Layer 3 of a small transformer language model trained on English Wikipedia (13 layers, counted from 0, width 96).
In attention head 2, each number of a token's query is one row of weights dot the token's vector x plus its bias. The head spreads its attention over the tokens so far by the softmax of query dot key.

Query weights of the head. A number n stands for (n - 500) times 0.00059.
q0 (bias 0.173): 500 359 507 464 470 519 396 599 493 714 313 482 633 177 448 495 344 560 498 454 441 258 636 508 503 608 529 456 299 499 489 621 448 278 608 421 448 597 601 285 659 563 525 524 545 394 566 470 399 560 425 562 591 753 437 554 539 632 609 504 343 528 581 496 406 484 591 620 598 608 269 495 731 771 580 217 531 505 386 406 414 423 595 686 497 599 514 545 456 660 515 391 569 684 549 420
q1 (bias -0.668): 435 920 528 450 609 382 609 382 689 619 499 428 659 484 357 742 523 306 535 577 407 517 400 444 478 474 451 575 541 583 669 315 584 445 463 548 589 621 297 477 499 535 591 169 619 684 518 680 415 368 442 463 579 800 603 477 350 486 536 440 671 461 222 562 292 258 489 415 664 486 413 613 459 430 609 593 277 231 528 625 469 517 748 636 364 555 720 654 752 267 372 300 508 580 508 219
q2 (bias 0.627): 559 424 646 421 268 571 566 728 408 395 615 339 676 255 601 550 592 642 557 452 526 357 592 604 620 338 368 572 414 446 390 652 551 308 251 674 503 411 562 665 506 537 554 774 310 393 489 393 441 727 670 586 597 641 474 703 298 310 378 406 547 513 700 520 602 500 677 402 509 543 406 636 385 711 482 295 448 646 321 305 438 244 552 586 432 425 408 492 474 634 587 171 635 720 514 685
q3 (bias 0.017): 572 655 460 375 636 341 470 560 650 572 507 433 513 483 401 481 453 299 604 590 625 566 536 439 352 406 684 313 678 525 477 499 480 609 680 595 501 594 474 474 505 312 710 367 735 391 343 490 540 627 620 411 553 486 541 221 381 424 357 442 646 738 401 446 478 510 530 247 722 406 388 604 491 603 313 536 315 543 591 632 544 520 482 295 498 536 545 495 532 361 301 597 693 623 602 427
q4 (bias -0.594): 371 616 631 477 377 582 544 480 509 425 687 575 516 470 535 480 427 458 457 729 593 630 233 473 544 654 549 519 276 308 652 561 400 463 473 311 491 516 349 393 337 538 422 525 379 680 460 550 553 326 595 541 315 513 663 299 563 473 311 683 432 110 589 375 500 364 347 451 490 353 800 732 477 459 651 575 395 432 581 392 291 501 271 638 521 652 693 481 371 515 493 392 384 268 244 392
q5 (bias 0.876): 290 337 476 359 319 385 565 650 462 491 706 520 395 474 636 425 825 651 510 484 552 536 449 503 589 652 729 427 823 409 477 554 285 394 576 424 523 403 439 471 855 268 585 540 622 582 412 517 555 566 592 554 378 475 330 276 503 512 640 342 572 598 726 362 636 414 500 543 616 506 527 588 553 453 519 484 525 622 408 371 453 267 586 208 467 474 414 780 349 666 425 477 553 710 247 551
q6 (bias 0.756): 530 640 299 444 488 590 603 549 565 479 425 395 564 430 322 647 675 340 324 584 488 656 294 674 561 556 661 329 568 447 441 393 640 569 723 550 496 569 347 485 835 643 569 503 439 494 638 627 592 438 554 379 528 694 526 486 451 462 582 392 659 569 591 626 516 449 619 494 568 550 362 330 530 432 541 496 679 460 295 529 742 580 505 507 117 496 316 603 667 650 710 429 483 621 635 631
q7 (bias 0.004): 527 549 305 546 448 694 363 769 470 575 566 578 532 455 501 551 232 421 526 447 474 549 714 489 612 384 639 566 466 522 461 681 760 605 713 283 559 534 620 505 396 347 391 554 491 461 574 436 435 316 521 518 428 570 552 439 599 530 483 516 532 414 469 415 468 350 344 573 595 513 356 609 427 650 386 429 357 379 405 616 528 601 217 471 602 468 595 441 368 340 557 627 763 587 777 501
q8 (bias 0.614): 205 273 520 456 453 543 340 474 559 538 452 588 604 319 409 472 513 727 301 649 350 460 468 462 658 386 382 179 648 454 540 604 377 555 659 319 459 390 384 454 427 440 598 572 585 350 555 636 901 570 659 630 419 479 362 465 344 337 439 355 452 581 814 498 676 676 618 567 449 290 484 673 429 691 552 518 477 586 528 345 538 599 514 235 556 544 372 593 470 525 415 551 708 496 355 569
q9 (bias 1.100): 621 297 544 449 425 835 495 541 368 467 604 447 488 538 516 626 508 491 537 334 560 477 461 549 461 566 524 296 557 437 491 782 201 579 594 441 526 636 772 625 401 550 645 682 496 706 582 143 295 493 381 367 425 404 415 413 346 602 411 378 427 552 514 339 692 535 298 661 520 419 614 498 459 693 431 505 323 789 643 489 347 528 382 352 641 626 509 365 487 395 538 731 755 695 742 578
q10 (bias -0.847): 396 514 403 373 647 400 455 470 611 462 384 538 649 440 318 794 475 412 462 708 442 634 672 315 332 480 725 651 687 478 556 513 407 500 451 495 216 842 449 560 409 360 592 611 732 587 319 555 338 556 548 445 439 547 288 577 543 310 274 548 576 414 531 782 362 608 333 240 630 335 491 508 193 671 443 322 427 705 612 400 569 526 387 605 466 659 470 606 586 547 508 385 459 317 404 431
q11 (bias -0.643): 619 490 463 407 774 507 513 311 972 692 474 166 526 278 376 622 512 344 292 602 206 665 473 466 362 691 617 572 581 356 454 537 626 576 486 587 475 653 562 575 641 319 491 560 568 670 309 610 396 645 608 572 194 232 342 529 598 801 581 482 354 430 361 540 274 555 231 580 401 603 464 539 331 611 699 666 203 785 333 301 561 695 367 275 522 535 485 474 617 333 459 595 436 623 667 427
q12 (bias -0.212): 439 483 246 562 591 466 512 681 436 568 314 518 473 567 360 478 447 536 708 521 687 603 608 427 454 328 510 365 309 464 578 591 540 485 548 475 589 746 277 396 688 384 363 402 424 603 653 557 371 514 586 432 506 541 721 607 425 627 505 619 381 610 483 631 218 633 491 565 374 484 299 584 691 700 552 538 427 639 316 386 625 514 502 620 474 410 748 470 702 867 395 441 294 421 617 256
q13 (bias 0.110): 464 304 624 595 599 455 302 693 449 542 546 476 460 553 534 514 554 509 693 426 712 658 443 456 568 545 384 517 481 487 413 453 377 593 509 255 378 475 319 413 421 570 663 720 487 702 521 474 630 586 580 499 511 376 426 396 227 405 599 468 404 487 667 429 635 636 572 445 834 587 297 754 491 566 411 719 447 461 342 342 460 173 575 536 421 714 648 494 366 784 340 358 604 634 575 494
q14 (bias -0.094): 604 799 848 520 388 352 460 501 499 594 273 303 445 481 625 372 505 463 559 508 466 615 550 505 376 141 599 535 503 375 599 563 308 514 597 489 655 790 541 624 538 424 609 501 287 175 575 487 488 429 475 466 487 378 265 417 379 723 312 394 332 654 646 501 577 408 621 424 359 355 685 571 715 575 506 426 479 497 401 595 349 665 659 724 428 643 643 488 619 574 652 371 296 235 533 640
q15 (bias 0.174): 419 494 417 374 642 459 643 682 585 464 461 605 675 423 509 378 539 459 696 528 656 482 562 350 576 565 501 477 245 380 328 639 425 543 426 481 378 832 571 527 484 621 425 502 551 616 552 475 210 495 433 482 634 381 184 399 516 663 387 494 595 512 661 696 516 577 524 405 619 423 541 580 462 662 548 450 639 440 105 722 534 481 620 437 718 773 690 444 545 495 603 784 478 312 505 564
q16 (bias 0.743): 671 334 919 635 466 660 492 662 345 483 551 577 495 494 572 246 617 568 620 356 635 448 411 615 488 494 758 500 428 358 349 779 457 651 889 320 489 670 764 709 306 494 441 558 307 509 444 287 578 524 432 698 388 223 581 522 645 607 349 619 310 418 708 524 808 852 354 437 716 447 430 596 528 700 300 349 563 673 425 420 472 302 256 458 865 484 285 178 105 692 709 972 522 431 471 768
q17 (bias 0.195): 335 501 571 484 500 522 593 468 513 620 316 474 712 310 514 617 438 489 422 505 404 349 583 584 446 393 426 453 616 607 434 535 515 464 460 416 457 549 446 170 460 668 437 522 332 607 516 482 409 609 395 544 639 703 412 536 536 412 604 603 630 385 592 532 382 493 565 559 523 421 479 528 422 373 538 159 472 585 270 448 575 295 617 412 405 515 503 692 422 520 497 345 487 553 696 423
q18 (bias 0.526): 550 421 688 424 519 569 349 420 460 361 447 476 616 540 527 408 574 480 625 385 415 585 496 563 521 508 529 678 650 500 554 595 356 526 665 486 512 491 543 699 448 423 507 502 503 368 466 394 564 553 512 695 337 292 689 228 260 464 508 513 323 400 514 471 658 725 642 348 567 377 512 604 444 594 471 426 483 619 541 387 433 504 386 585 477 582 533 342 527 478 571 505 559 471 496 523
q19 (bias -0.546): 535 803 628 347 404 563 599 147 590 441 590 646 461 381 464 501 424 594 452 610 213 332 451 575 438 525 540 751 549 418 585 609 540 370 328 535 464 379 586 352 408 624 145 263 544 554 451 721 576 251 666 533 501 512 618 487 526 602 474 477 521 465 439 586 575 417 360 553 548 362 490 534 310 135 720 415 378 213 521 496 214 387 679 502 485 339 506 709 614 395 522 304 400 400 70 482
q20 (bias -0.701): 480 604 213 327 409 481 438 466 846 434 334 638 687 369 426 454 254 430 532 578 514 416 493 416 519 752 422 555 326 371 637 457 627 702 333 633 257 606 427 459 728 463 346 391 470 423 498 642 505 480 699 620 533 500 530 558 572 340 493 519 555 420 317 525 366 474 657 781 403 506 415 609 567 320 623 412 459 291 304 607 494 531 430 644 418 253 625 809 616 473 540 391 305 415 569 494
q21 (bias -0.918): 445 488 508 638 360 333 477 523 674 685 608 413 295 470 247 594 596 482 586 540 603 565 569 494 610 552 782 611 390 390 476 502 266 532 552 429 217 621 608 355 458 213 516 372 616 510 398 417 502 458 643 646 518 354 470 349 669 474 447 560 298 736 490 492 319 663 642 344 723 407 637 469 568 668 574 570 537 594 612 523 666 446 479 381 574 516 461 580 438 584 223 613 352 505 609 513
q22 (bias 0.989): 456 403 699 537 224 540 440 680 410 460 511 402 645 478 716 613 461 493 668 314 470 410 514 606 684 204 551 728 578 611 685 298 388 526 337 671 534 559 392 570 221 362 555 689 577 677 460 416 383 670 681 465 510 522 421 452 322 254 487 477 386 328 671 502 635 627 365 302 665 632 480 454 479 507 432 409 711 823 650 312 479 452 693 327 395 548 558 459 349 680 691 647 549 513 515 538
q23 (bias -0.866): 268 674 288 370 373 330 578 437 644 302 525 232 469 617 526 646 532 582 309 627 635 423 270 381 361 420 649 448 402 534 534 355 295 699 544 531 363 622 460 419 677 645 527 521 370 518 546 680 497 355 463 610 398 619 446 451 411 570 367 465 347 470 516 591 415 258 631 425 609 379 546 345 549 474 513 384 474 339 291 341 463 574 556 573 475 455 728 501 636 534 608 432 345 687 519 537
q24 (bias -0.797): 687 533 463 623 410 484 432 482 721 454 516 424 417 416 394 449 364 292 512 606 659 435 243 506 480 601 650 481 364 454 643 647 548 513 454 337 486 398 425 472 512 510 685 401 518 537 452 548 298 619 472 553 346 336 437 541 607 542 315 654 322 632 532 646 445 530 488 477 394 403 500 382 552 320 482 564 372 676 462 567 723 566 460 538 469 454 247 398 649 366 536 673 645 678 443 525
q25 (bias -0.123): 649 549 554 674 534 334 813 386 360 403 564 586 555 529 483 456 482 491 574 463 610 366 243 515 486 633 526 578 270 364 436 601 487 404 441 523 619 187 693 436 648 670 583 531 292 803 579 376 571 296 508 600 540 496 494 548 705 691 558 510 417 374 417 554 601 308 487 577 437 503 395 460 635 354 378 425 430 275 747 646 405 302 601 635 489 508 501 670 661 514 487 529 328 610 514 555
q26 (bias -0.225): 738 614 480 529 594 500 430 548 584 694 588 393 546 377 594 424 603 342 474 479 432 711 418 386 324 669 463 442 400 512 440 664 485 539 546 538 404 474 383 350 738 679 354 440 483 780 562 419 583 500 427 468 422 468 355 680 344 490 521 383 579 452 473 455 387 697 525 584 684 548 271 526 711 508 496 345 571 459 579 536 384 384 559 582 471 631 504 642 926 469 410 431 597 418 321 579
q27 (bias -0.742): 354 467 315 460 419 440 587 338 578 324 593 566 562 487 536 645 267 479 536 835 275 480 712 454 489 443 572 345 599 661 504 487 428 936 410 465 382 334 667 397 605 374 779 443 691 269 588 688 638 392 228 401 489 393 522 355 641 776 366 670 411 475 193 439 460 611 600 629 390 585 722 480 540 679 841 342 340 492 408 593 334 610 530 451 577 552 503 464 358 265 478 507 621 359 531 506
q28 (bias 0.301): 666 401 483 802 613 492 599 555 408 491 655 539 638 498 421 482 405 415 572 593 382 497 636 594 384 541 699 369 626 714 474 648 511 555 401 598 532 618 625 488 251 524 552 699 712 826 861 499 718 520 367 423 581 543 462 580 356 414 435 530 692 594 532 709 606 553 431 453 600 388 230 584 314 443 234 660 501 557 394 430 685 402 544 494 458 768 468 390 376 380 604 334 705 447 501 624
q29 (bias -0.041): 676 448 601 506 572 209 588 418 598 485 233 817 708 551 375 638 690 449 474 666 603 580 333 609 503 725 516 623 653 415 743 444 540 393 395 552 409 267 416 575 530 396 389 424 570 532 593 507 489 517 650 676 513 679 392 697 510 532 737 366 308 469 331 413 500 739 611 400 340 485 571 522 574 652 449 670 543 478 613 608 639 667 551 541 270 404 381 657 544 797 493 350 445 634 329 559
q30 (bias 0.168): 496 628 426 490 413 498 680 512 708 556 440 465 318 533 350 494 626 424 452 474 640 655 366 462 524 414 394 477 496 595 495 478 436 623 680 515 548 442 490 377 501 341 473 549 357 343 609 506 725 386 240 566 331 269 456 428 529 440 270 633 563 539 353 320 337 632 446 595 382 329 550 327 614 310 608 776 630 232 597 418 453 560 195 315 433 514 387 536 659 480 308 560 296 457 356 423
q31 (bias -0.201): 855 432 564 518 500 694 383 592 729 392 433 627 838 304 614 307 295 366 628 384 377 430 605 592 386 581 362 670 361 709 451 545 511 487 513 432 388 744 739 572 530 415 346 640 600 212 493 543 559 506 617 557 554 425 704 522 597 664 452 416 541 364 500 477 490 571 350 583 563 653 220 561 483 478 584 614 525 344 556 525 678 362 527 423 567 408 448 474 691 330 749 581 207 312 528 517

Each question shows a short text with each token's key, already scaled and adjusted for position as the last token sees it. A number n stands for (n - 500) times 0.0024.

Then comes the last token's vector x. A number n stands for (n - 500) times 0.0095.

0 "1": 421 678 618 429 478 533 621 411 423 697 240 171 683 455 331 448 704 487 413 439 506 409 648 420 308 336 619 743 562 341 699 265
1 ".": 354 593 613 343 346 627 710 383 526 774 179 275 690 375 264 455 592 628 454 477 539 311 602 415 294 436 653 769 607 379 683 444
2 " He": 412 547 499 373 291 601 523 341 399 760 202 100 740 368 448 570 381 697 622 579 596 393 626 422 240 354 527 578 539 418 658 314
3 " became": 466 492 421 368 287 522 667 292 638 746 159 127 670 369 395 494 510 551 547 661 516 374 725 390 347 326 728 542 645 390 557 429
4 " Co": 581 381 462 260 380 567 592 451 528 757 275 203 729 476 356 648 444 703 550 509 417 400 632 330 415 274 572 711 598 312 792 317
5 "un": 529 451 492 405 453 462 602 489 567 777 353 155 626 596 339 585 562 597 477 436 442 440 597 362 364 309 528 682 568 387 779 375
6 "se": 516 463 518 501 417 539 526 473 595 773 359 282 642 516 379 583 585 513 533 352 414 434 602 434 385 391 555 673 539 402 809 324
7 "lor": 407 387 466 433 450 534 622 510 499 759 328 193 726 518 347 614 562 437 578 456 447 431 637 336 415 276 600 725 531 289 765 339
x: 498 605 442 513 399 670 489 637 206 736 496 658 446 616 482 517 437 554 492 477 408 456 565 484 603 146 543 403 464 427 398 413 490 421 556 301 485 420 374 353 476 696 740 492 531 466 518 686 408 584 382 335 478 408 506 540 515 470 584 523 412 523 552 396 552 513 472 319 349 416 531 454 429 560 481 515 518 508 509 574 525 485 319 421 545 512 429 559 448 487 318 433 503 483 488 280
Which token does the last token look at most, and with what share of its attention? 4 " Co", with about 40%

0 " ": 493 603 605 467 372 482 711 468 481 740 200 143 650 333 373 489 643 488 454 464 451 320 595 335 290 316 603 648 648 327 743 346
1 "1": 361 606 635 409 511 460 615 458 404 691 285 189 641 448 311 502 472 548 467 438 468 460 696 411 347 392 543 743 584 332 663 293
2 "9": 291 525 589 417 405 536 638 386 390 762 308 301 786 416 389 426 274 619 526 492 444 333 638 374 305 322 646 786 610 359 699 342
3 "9": 598 448 598 446 453 586 601 358 381 728 323 274 769 453 371 426 233 617 551 441 463 395 617 369 317 335 646 738 599 356 703 379
4 "7": 737 359 575 484 488 604 586 339 389 685 312 229 728 492 338 454 509 570 598 367 532 460 601 415 366 374 608 646 618 351 708 375
5 " |": 592 445 612 502 516 703 653 543 495 708 137 244 713 330 294 528 494 514 586 435 409 408 628 354 350 451 727 632 663 417 629 517
6 " S": 566 298 517 396 396 532 603 438 500 806 218 271 583 463 341 562 620 510 511 417 397 339 583 396 297 311 463 705 534 317 736 317
7 "ister": 474 327 468 339 429 489 577 446 441 802 283 199 682 627 254 574 537 499 614 465 382 410 629 332 511 206 619 687 597 374 735 304
x: 459 543 646 568 286 506 544 541 316 636 416 495 250 625 564 695 432 489 641 575 512 338 563 627 537 360 530 479 428 369 604 452 396 473 494 376 508 542 310 375 553 642 586 563 584 488 532 542 548 609 328 344 571 316 327 471 435 503 530 553 444 581 574 449 355 393 505 521 593 657 486 787 519 455 547 462 532 426 631 504 399 510 512 511 493 513 564 383 443 428 353 667 400 429 491 238
Which two tokens does the last token look at most, in order? 6 " S", 7 "ister"

0 " he": 496 686 555 449 247 539 617 313 426 678 296 94 753 437 458 561 627 511 607 646 584 343 691 394 306 327 601 602 585 380 625 345
1 " was": 496 543 464 408 229 561 762 327 610 715 183 131 659 402 402 483 575 580 540 674 530 350 665 367 389 287 700 501 707 370 568 526
2 " arrested": 466 591 478 423 390 443 730 408 506 908 224 130 708 377 369 506 520 551 499 670 514 393 734 378 339 342 819 638 632 267 576 430
3 " by": 430 513 532 348 338 487 653 301 447 760 170 92 663 508 329 558 453 595 564 656 446 373 669 425 272 379 680 649 619 306 702 402
4 " Nazi": 592 408 418 301 325 493 557 370 373 788 231 262 716 530 422 579 463 671 549 512 428 337 676 411 352 192 669 625 527 260 679 345
5 " occupation": 605 364 471 299 412 529 631 375 507 857 209 241 812 480 320 562 517 633 567 510 486 379 654 352 403 299 733 639 492 308 695 386
6 " forces": 509 363 457 371 408 576 626 372 554 825 177 213 743 439 358 504 564 490 532 498 498 363 616 421 411 339 674 551 528 272 658 333
7 ",": 385 427 385 355 367 717 583 380 431 568 268 110 688 399 359 545 624 286 660 330 456 302 620 375 353 434 693 728 602 334 682 477
x: 540 409 519 352 415 451 572 400 238 512 540 718 507 405 734 452 500 574 541 433 428 390 683 626 527 565 354 452 398 643 470 520 525 448 292 489 624 485 415 438 563 460 385 627 507 472 661 393 480 452 559 484 546 605 448 600 628 482 532 585 508 432 564 420 630 488 495 524 223 500 712 549 549 505 472 421 539 446 437 532 367 484 776 645 589 579 525 467 487 631 617 471 430 407 399 484
Which token does the last token look at most, and with what share of its attention? 3 " by", with about 40%

0 " Secretary": 498 699 581 413 340 527 718 450 450 812 284 163 781 595 275 558 581 432 535 669 523 373 622 347 399 205 738 701 601 274 754 332
1 " of": 518 556 526 457 300 532 582 417 512 771 192 144 624 571 358 543 557 516 459 580 467 374 623 402 315 345 581 645 529 335 711 317
2 " Le": 346 598 511 318 206 546 589 436 367 774 308 290 744 515 384 588 399 676 648 514 478 339 594 371 352 223 574 658 593 290 821 230
3 "g": 486 522 605 414 438 454 521 498 502 730 361 328 646 629 372 544 405 656 501 331 439 433 636 359 395 362 568 632 582 368 751 358
4 "ation": 567 446 564 497 404 617 615 483 511 811 285 235 733 529 442 548 409 578 529 452 485 427 574 364 379 372 635 685 525 380 751 351
5 " of": 516 467 531 425 345 573 595 373 579 750 215 130 624 599 378 552 446 524 508 483 437 390 613 434 334 367 568 655 550 346 735 359
6 " the": 610 383 366 390 250 591 633 254 496 680 269 210 618 552 378 582 615 385 532 503 332 306 549 405 265 350 680 639 653 309 741 324
7 " ": 412 306 534 559 375 479 624 528 436 729 247 146 611 525 319 523 552 431 648 440 342 406 644 386 318 260 597 706 576 271 735 317
x: 547 562 353 531 470 531 428 505 451 503 585 633 580 539 796 583 553 457 555 406 523 448 526 504 569 567 483 550 404 561 379 476 463 663 441 579 556 448 512 769 512 407 593 524 552 529 493 438 384 381 452 197 608 437 593 524 432 458 489 446 608 556 490 413 495 381 493 367 533 601 590 557 470 434 538 760 490 522 426 561 446 548 533 451 538 454 457 263 517 517 519 604 464 460 486 488
To which token does the last token give the most attention? 7 " "

0 "\n": 448 605 568 509 398 493 736 306 522 790 227 151 623 231 336 483 645 515 503 538 500 313 536 285 189 412 692 616 679 447 769 309
1 "|": 486 484 510 534 394 597 713 404 486 814 152 190 614 210 299 593 484 523 510 515 491 334 588 303 207 403 678 552 749 412 604 464
2 " ": 443 581 614 542 411 460 664 448 463 735 222 124 565 328 301 502 409 583 524 418 435 380 568 317 239 312 640 653 669 367 741 313
3 "2": 602 485 644 507 550 513 637 376 424 769 293 166 581 327 274 490 398 550 526 482 447 391 635 340 250 407 678 766 665 405 654 252
4 "0": 850 382 578 470 393 561 570 318 407 762 272 328 721 317 239 416 505 549 629 500 475 334 623 310 283 364 685 724 634 409 696 309
5 "0": 647 373 542 494 450 571 501 328 397 726 299 280 676 391 267 442 758 500 646 429 463 405 596 328 290 395 659 669 579 388 694 334
6 "2": 440 410 557 536 562 594 530 377 419 764 349 252 638 435 340 435 682 481 625 413 455 439 635 341 348 408 686 731 636 366 731 312
7 " |": 475 425 529 536 511 681 639 518 480 744 173 259 623 333 323 557 602 485 577 441 394 497 597 316 315 453 699 634 679 445 695 532
x: 425 491 482 512 593 534 592 546 521 487 486 549 341 419 472 444 559 614 462 442 333 608 569 632 420 355 570 496 606 510 431 557 162 529 509 597 445 482 536 354 504 351 602 576 575 391 904 247 562 464 515 451 713 586 505 473 438 451 564 383 669 593 525 512 528 571 475 456 507 640 475 452 535 506 407 517 458 461 511 373 664 537 568 411 351 428 402 495 481 445 599 501 588 550 535 221
Which token does the last token look at most, and with what share of its attention? 1 "|", with about 40%

0 "un": 443 584 530 352 427 482 595 524 581 677 414 237 665 596 340 538 582 420 475 460 491 461 556 375 361 331 466 716 537 332 788 350
1 "se": 416 530 541 377 402 531 570 483 619 726 358 298 650 480 391 567 539 518 492 380 506 406 566 462 371 393 514 681 513 356 790 328
2 "lor": 430 564 577 425 426 517 643 491 492 741 324 188 737 510 353 614 428 594 535 507 500 426 613 353 404 288 600 722 525 283 752 354
3 " of": 431 491 530 401 381 579 597 381 573 699 244 125 613 545 373 559 486 556 509 525 477 357 590 452 331 374 583 675 542 310 750 368
4 " Le": 653 383 414 317 224 567 571 438 373 759 303 304 753 518 375 609 417 654 623 446 425 342 614 384 339 225 562 662 583 280 810 254
5 "g": 595 361 564 467 449 454 511 504 506 710 355 338 652 628 379 559 535 567 557 297 426 409 645 362 391 354 569 647 582 339 755 365
6 "ation": 552 420 515 504 402 631 621 482 538 796 282 243 726 529 444 557 594 468 539 435 467 429 581 375 373 382 637 695 524 367 760 355
7 " on": 474 472 447 396 384 591 659 360 556 693 237 235 731 476 435 493 544 437 454 356 403 355 642 415 241 421 578 632 553 297 761 431
x: 376 391 441 403 554 482 539 501 513 244 554 563 540 480 714 482 519 423 638 554 431 399 395 435 510 549 474 537 445 522 595 411 483 464 550 547 475 377 418 456 546 550 493 586 399 526 887 555 505 462 426 488 513 660 597 621 610 394 468 511 537 518 588 518 579 350 628 424 396 527 389 205 416 435 451 488 566 408 526 738 509 497 542 572 679 586 582 421 442 407 495 520 338 501 424 514
To which token does the last token give the most attention? 3 " of"

0 "===": 531 632 565 406 356 533 680 388 417 719 196 248 611 365 401 406 717 485 397 555 417 326 587 413 332 387 666 528 572 389 648 396
1 "1": 313 598 637 410 496 528 616 352 362 747 292 193 610 391 259 434 427 591 493 456 534 430 644 443 328 419 630 677 592 336 664 338
2 "7": 379 500 614 410 444 548 638 370 401 748 302 257 739 373 316 446 251 662 583 447 529 377 611 412 352 342 622 682 638 333 695 378
3 "0": 653 412 642 435 465 585 506 344 400 654 324 291 716 431 296 438 296 635 620 401 497 411 625 411 360 379 645 667 581 364 675 377
4 "3": 749 380 597 495 494 618 552 397 430 664 349 269 724 457 297 476 483 575 582 384 463 411 660 407 342 376 678 711 588 326 673 383
5 "–": 694 341 593 395 382 498 650 443 516 716 322 294 689 574 312 427 552 653 524 363 367 377 714 365 316 356 704 661 582 379 668 359
6 "1": 443 373 552 506 520 493 552 445 420 701 311 235 658 461 277 463 654 490 624 389 468 471 684 414 342 406 605 740 589 317 667 319
7 "7": 236 439 432 515 438 588 585 411 422 724 298 268 763 419 338 451 553 352 617 401 484 399 640 417 348 337 606 712 634 333 700 348
x: 503 258 459 295 421 579 544 465 283 496 475 499 641 714 461 341 425 478 469 489 533 590 554 666 548 423 424 561 585 464 418 659 414 614 619 478 446 499 467 487 479 638 740 749 523 553 498 464 621 626 505 377 595 583 531 430 465 503 661 396 334 613 486 446 578 624 526 623 432 618 524 478 408 692 548 556 642 539 423 486 418 470 446 505 746 482 351 402 329 585 642 543 580 505 462 419
To which token does the last token give the most attention? 5 "–"

0 "y": 492 544 588 427 431 615 527 442 548 741 244 192 692 466 400 597 534 509 500 470 589 388 566 446 321 408 582 677 533 392 729 322
1 " and": 435 571 629 377 370 558 583 400 530 689 177 134 595 413 332 551 600 616 520 558 529 288 609 441 344 438 637 711 575 338 725 371
2 " Minister": 451 637 574 366 381 508 660 493 481 857 227 185 700 487 232 578 477 627 579 639 511 374 608 297 442 175 748 692 609 285 750 386
3 " P": 473 527 524 344 372 532 663 509 470 768 243 242 635 458 325 576 430 714 538 517 434 396 608 392 361 311 496 647 571 331 733 303
4 "le": 634 408 565 399 376 503 531 429 442 776 373 283 613 534 339 599 523 597 534 371 447 371 643 389 469 319 550 622 542 289 703 357
5 "ni": 573 423 605 460 463 597 528 516 473 695 397 159 618 541 392 571 570 570 582 423 444 467 575 355 408 361 619 691 511 362 755 284
6 "pot": 442 434 516 408 459 524 627 454 562 700 282 216 673 535 416 543 504 503 494 455 422 510 647 398 418 371 559 604 481 393 742 385
7 "enti": 418 364 452 420 413 557 686 529 539 816 370 184 672 461 421 610 524 418 489 468 437 448 607 316 386 344 591 695 458 347 744 275
x: 248 570 615 431 413 380 424 429 356 491 610 608 463 676 373 578 568 496 463 447 535 425 462 499 630 349 375 598 713 483 534 406 539 526 516 347 490 439 382 336 264 557 518 444 508 413 439 511 467 569 395 388 573 627 384 566 432 452 619 551 464 804 554 582 341 337 531 473 345 585 479 623 483 523 580 537 541 493 423 479 423 418 335 512 543 543 508 368 462 371 295 485 678 508 573 329
To which token does the last token give the most attention? 3 " P"

0 "stitute": 465 574 550 451 391 488 706 379 477 800 266 172 727 463 367 520 592 487 495 547 548 401 598 334 329 327 739 649 533 339 699 353
1 "d": 493 555 562 487 401 512 669 440 511 812 240 31 637 476 451 521 556 487 486 541 580 434 607 431 343 430 734 634 585 350 718 395
2 " the": 346 460 445 422 203 561 729 199 497 695 271 154 615 475 373 585 509 638 602 626 447 287 546 418 247 289 731 557 657 360 662 413
3 " ": 526 567 633 512 359 441 690 476 432 763 249 105 595 477 301 515 397 676 493 457 425 398 623 383 296 242 650 678 596 309 709 348
4 "em": 556 456 466 401 441 500 596 470 513 800 337 216 599 479 310 607 453 579 541 481 466 369 601 404 400 334 606 603 505 298 718 333
5 "bass": 623 382 440 325 410 520 599 447 448 848 292 267 710 514 359 545 527 599 566 449 404 390 666 357 484 254 730 634 521 306 759 263
6 "y": 511 463 555 533 404 591 565 473 457 703 266 224 681 533 391 543 581 508 623 403 461 435 600 400 436 413 636 613 573 394 743 349
7 " of": 544 476 444 423 400 575 558 343 537 768 213 100 603 523 356 525 558 474 537 453 454 355 608 462 350 399 593 634 558 364 759 357
x: 412 346 455 540 404 510 411 320 343 418 498 546 364 472 732 474 481 386 466 439 381 423 430 400 494 670 604 427 399 589 495 420 346 511 452 590 533 314 497 230 485 624 558 740 453 611 706 547 469 496 429 449 591 565 516 555 534 353 509 623 592 562 496 491 352 425 522 371 424 517 415 406 398 437 559 488 576 516 499 529 458 437 562 666 493 561 540 325 377 410 479 627 414 520 357 274
Which token does the last token look at most, and with what share of its attention? 7 " of", with about 20%

0 "s": 475 591 563 399 379 564 659 390 642 733 241 261 721 477 422 533 641 523 472 429 539 394 501 490 386 341 516 649 502 301 728 338
1 ")": 386 553 661 385 396 710 637 424 504 608 171 117 674 393 360 436 555 655 514 475 556 281 549 407 325 485 682 626 539 434 661 399
2 " printed": 450 555 535 400 362 483 663 444 475 785 222 128 697 423 400 501 526 555 494 608 475 379 741 473 301 395 789 632 599 330 531 455
3 " in": 427 529 510 356 358 510 638 360 456 798 182 112 635 532 391 443 451 574 501 554 426 320 672 484 273 338 614 657 569 310 729 422
4 " M": 568 430 545 364 380 520 568 450 457 762 250 252 564 527 328 524 428 648 517 423 453 393 605 351 349 261 537 669 520 356 699 332
5 "ü": 634 323 512 375 374 532 573 461 427 657 376 259 637 511 405 605 656 574 548 390 388 417 653 307 367 276 547 629 527 363 701 265
6 "hl": 463 393 518 500 492 489 560 479 566 674 307 264 633 532 404 576 581 506 560 404 455 469 629 353 385 375 577 617 578 405 710 279
7 "haus": 407 383 491 442 519 466 602 507 547 714 298 254 602 495 451 597 545 442 531 383 456 493 686 327 374 341 574 634 482 389 723 258
x: 608 490 608 527 295 479 435 652 589 440 434 672 223 576 419 440 496 586 549 321 501 383 494 298 501 461 352 458 577 439 377 396 483 605 464 283 583 359 258 388 285 571 620 458 489 373 603 511 451 587 386 482 529 527 531 579 396 360 541 579 345 356 603 535 480 427 539 346 520 390 495 699 458 495 395 541 509 496 410 446 462 480 384 485 364 442 601 490 563 404 361 509 524 528 427 315
To which token does the last token give the most attention? 3 " in"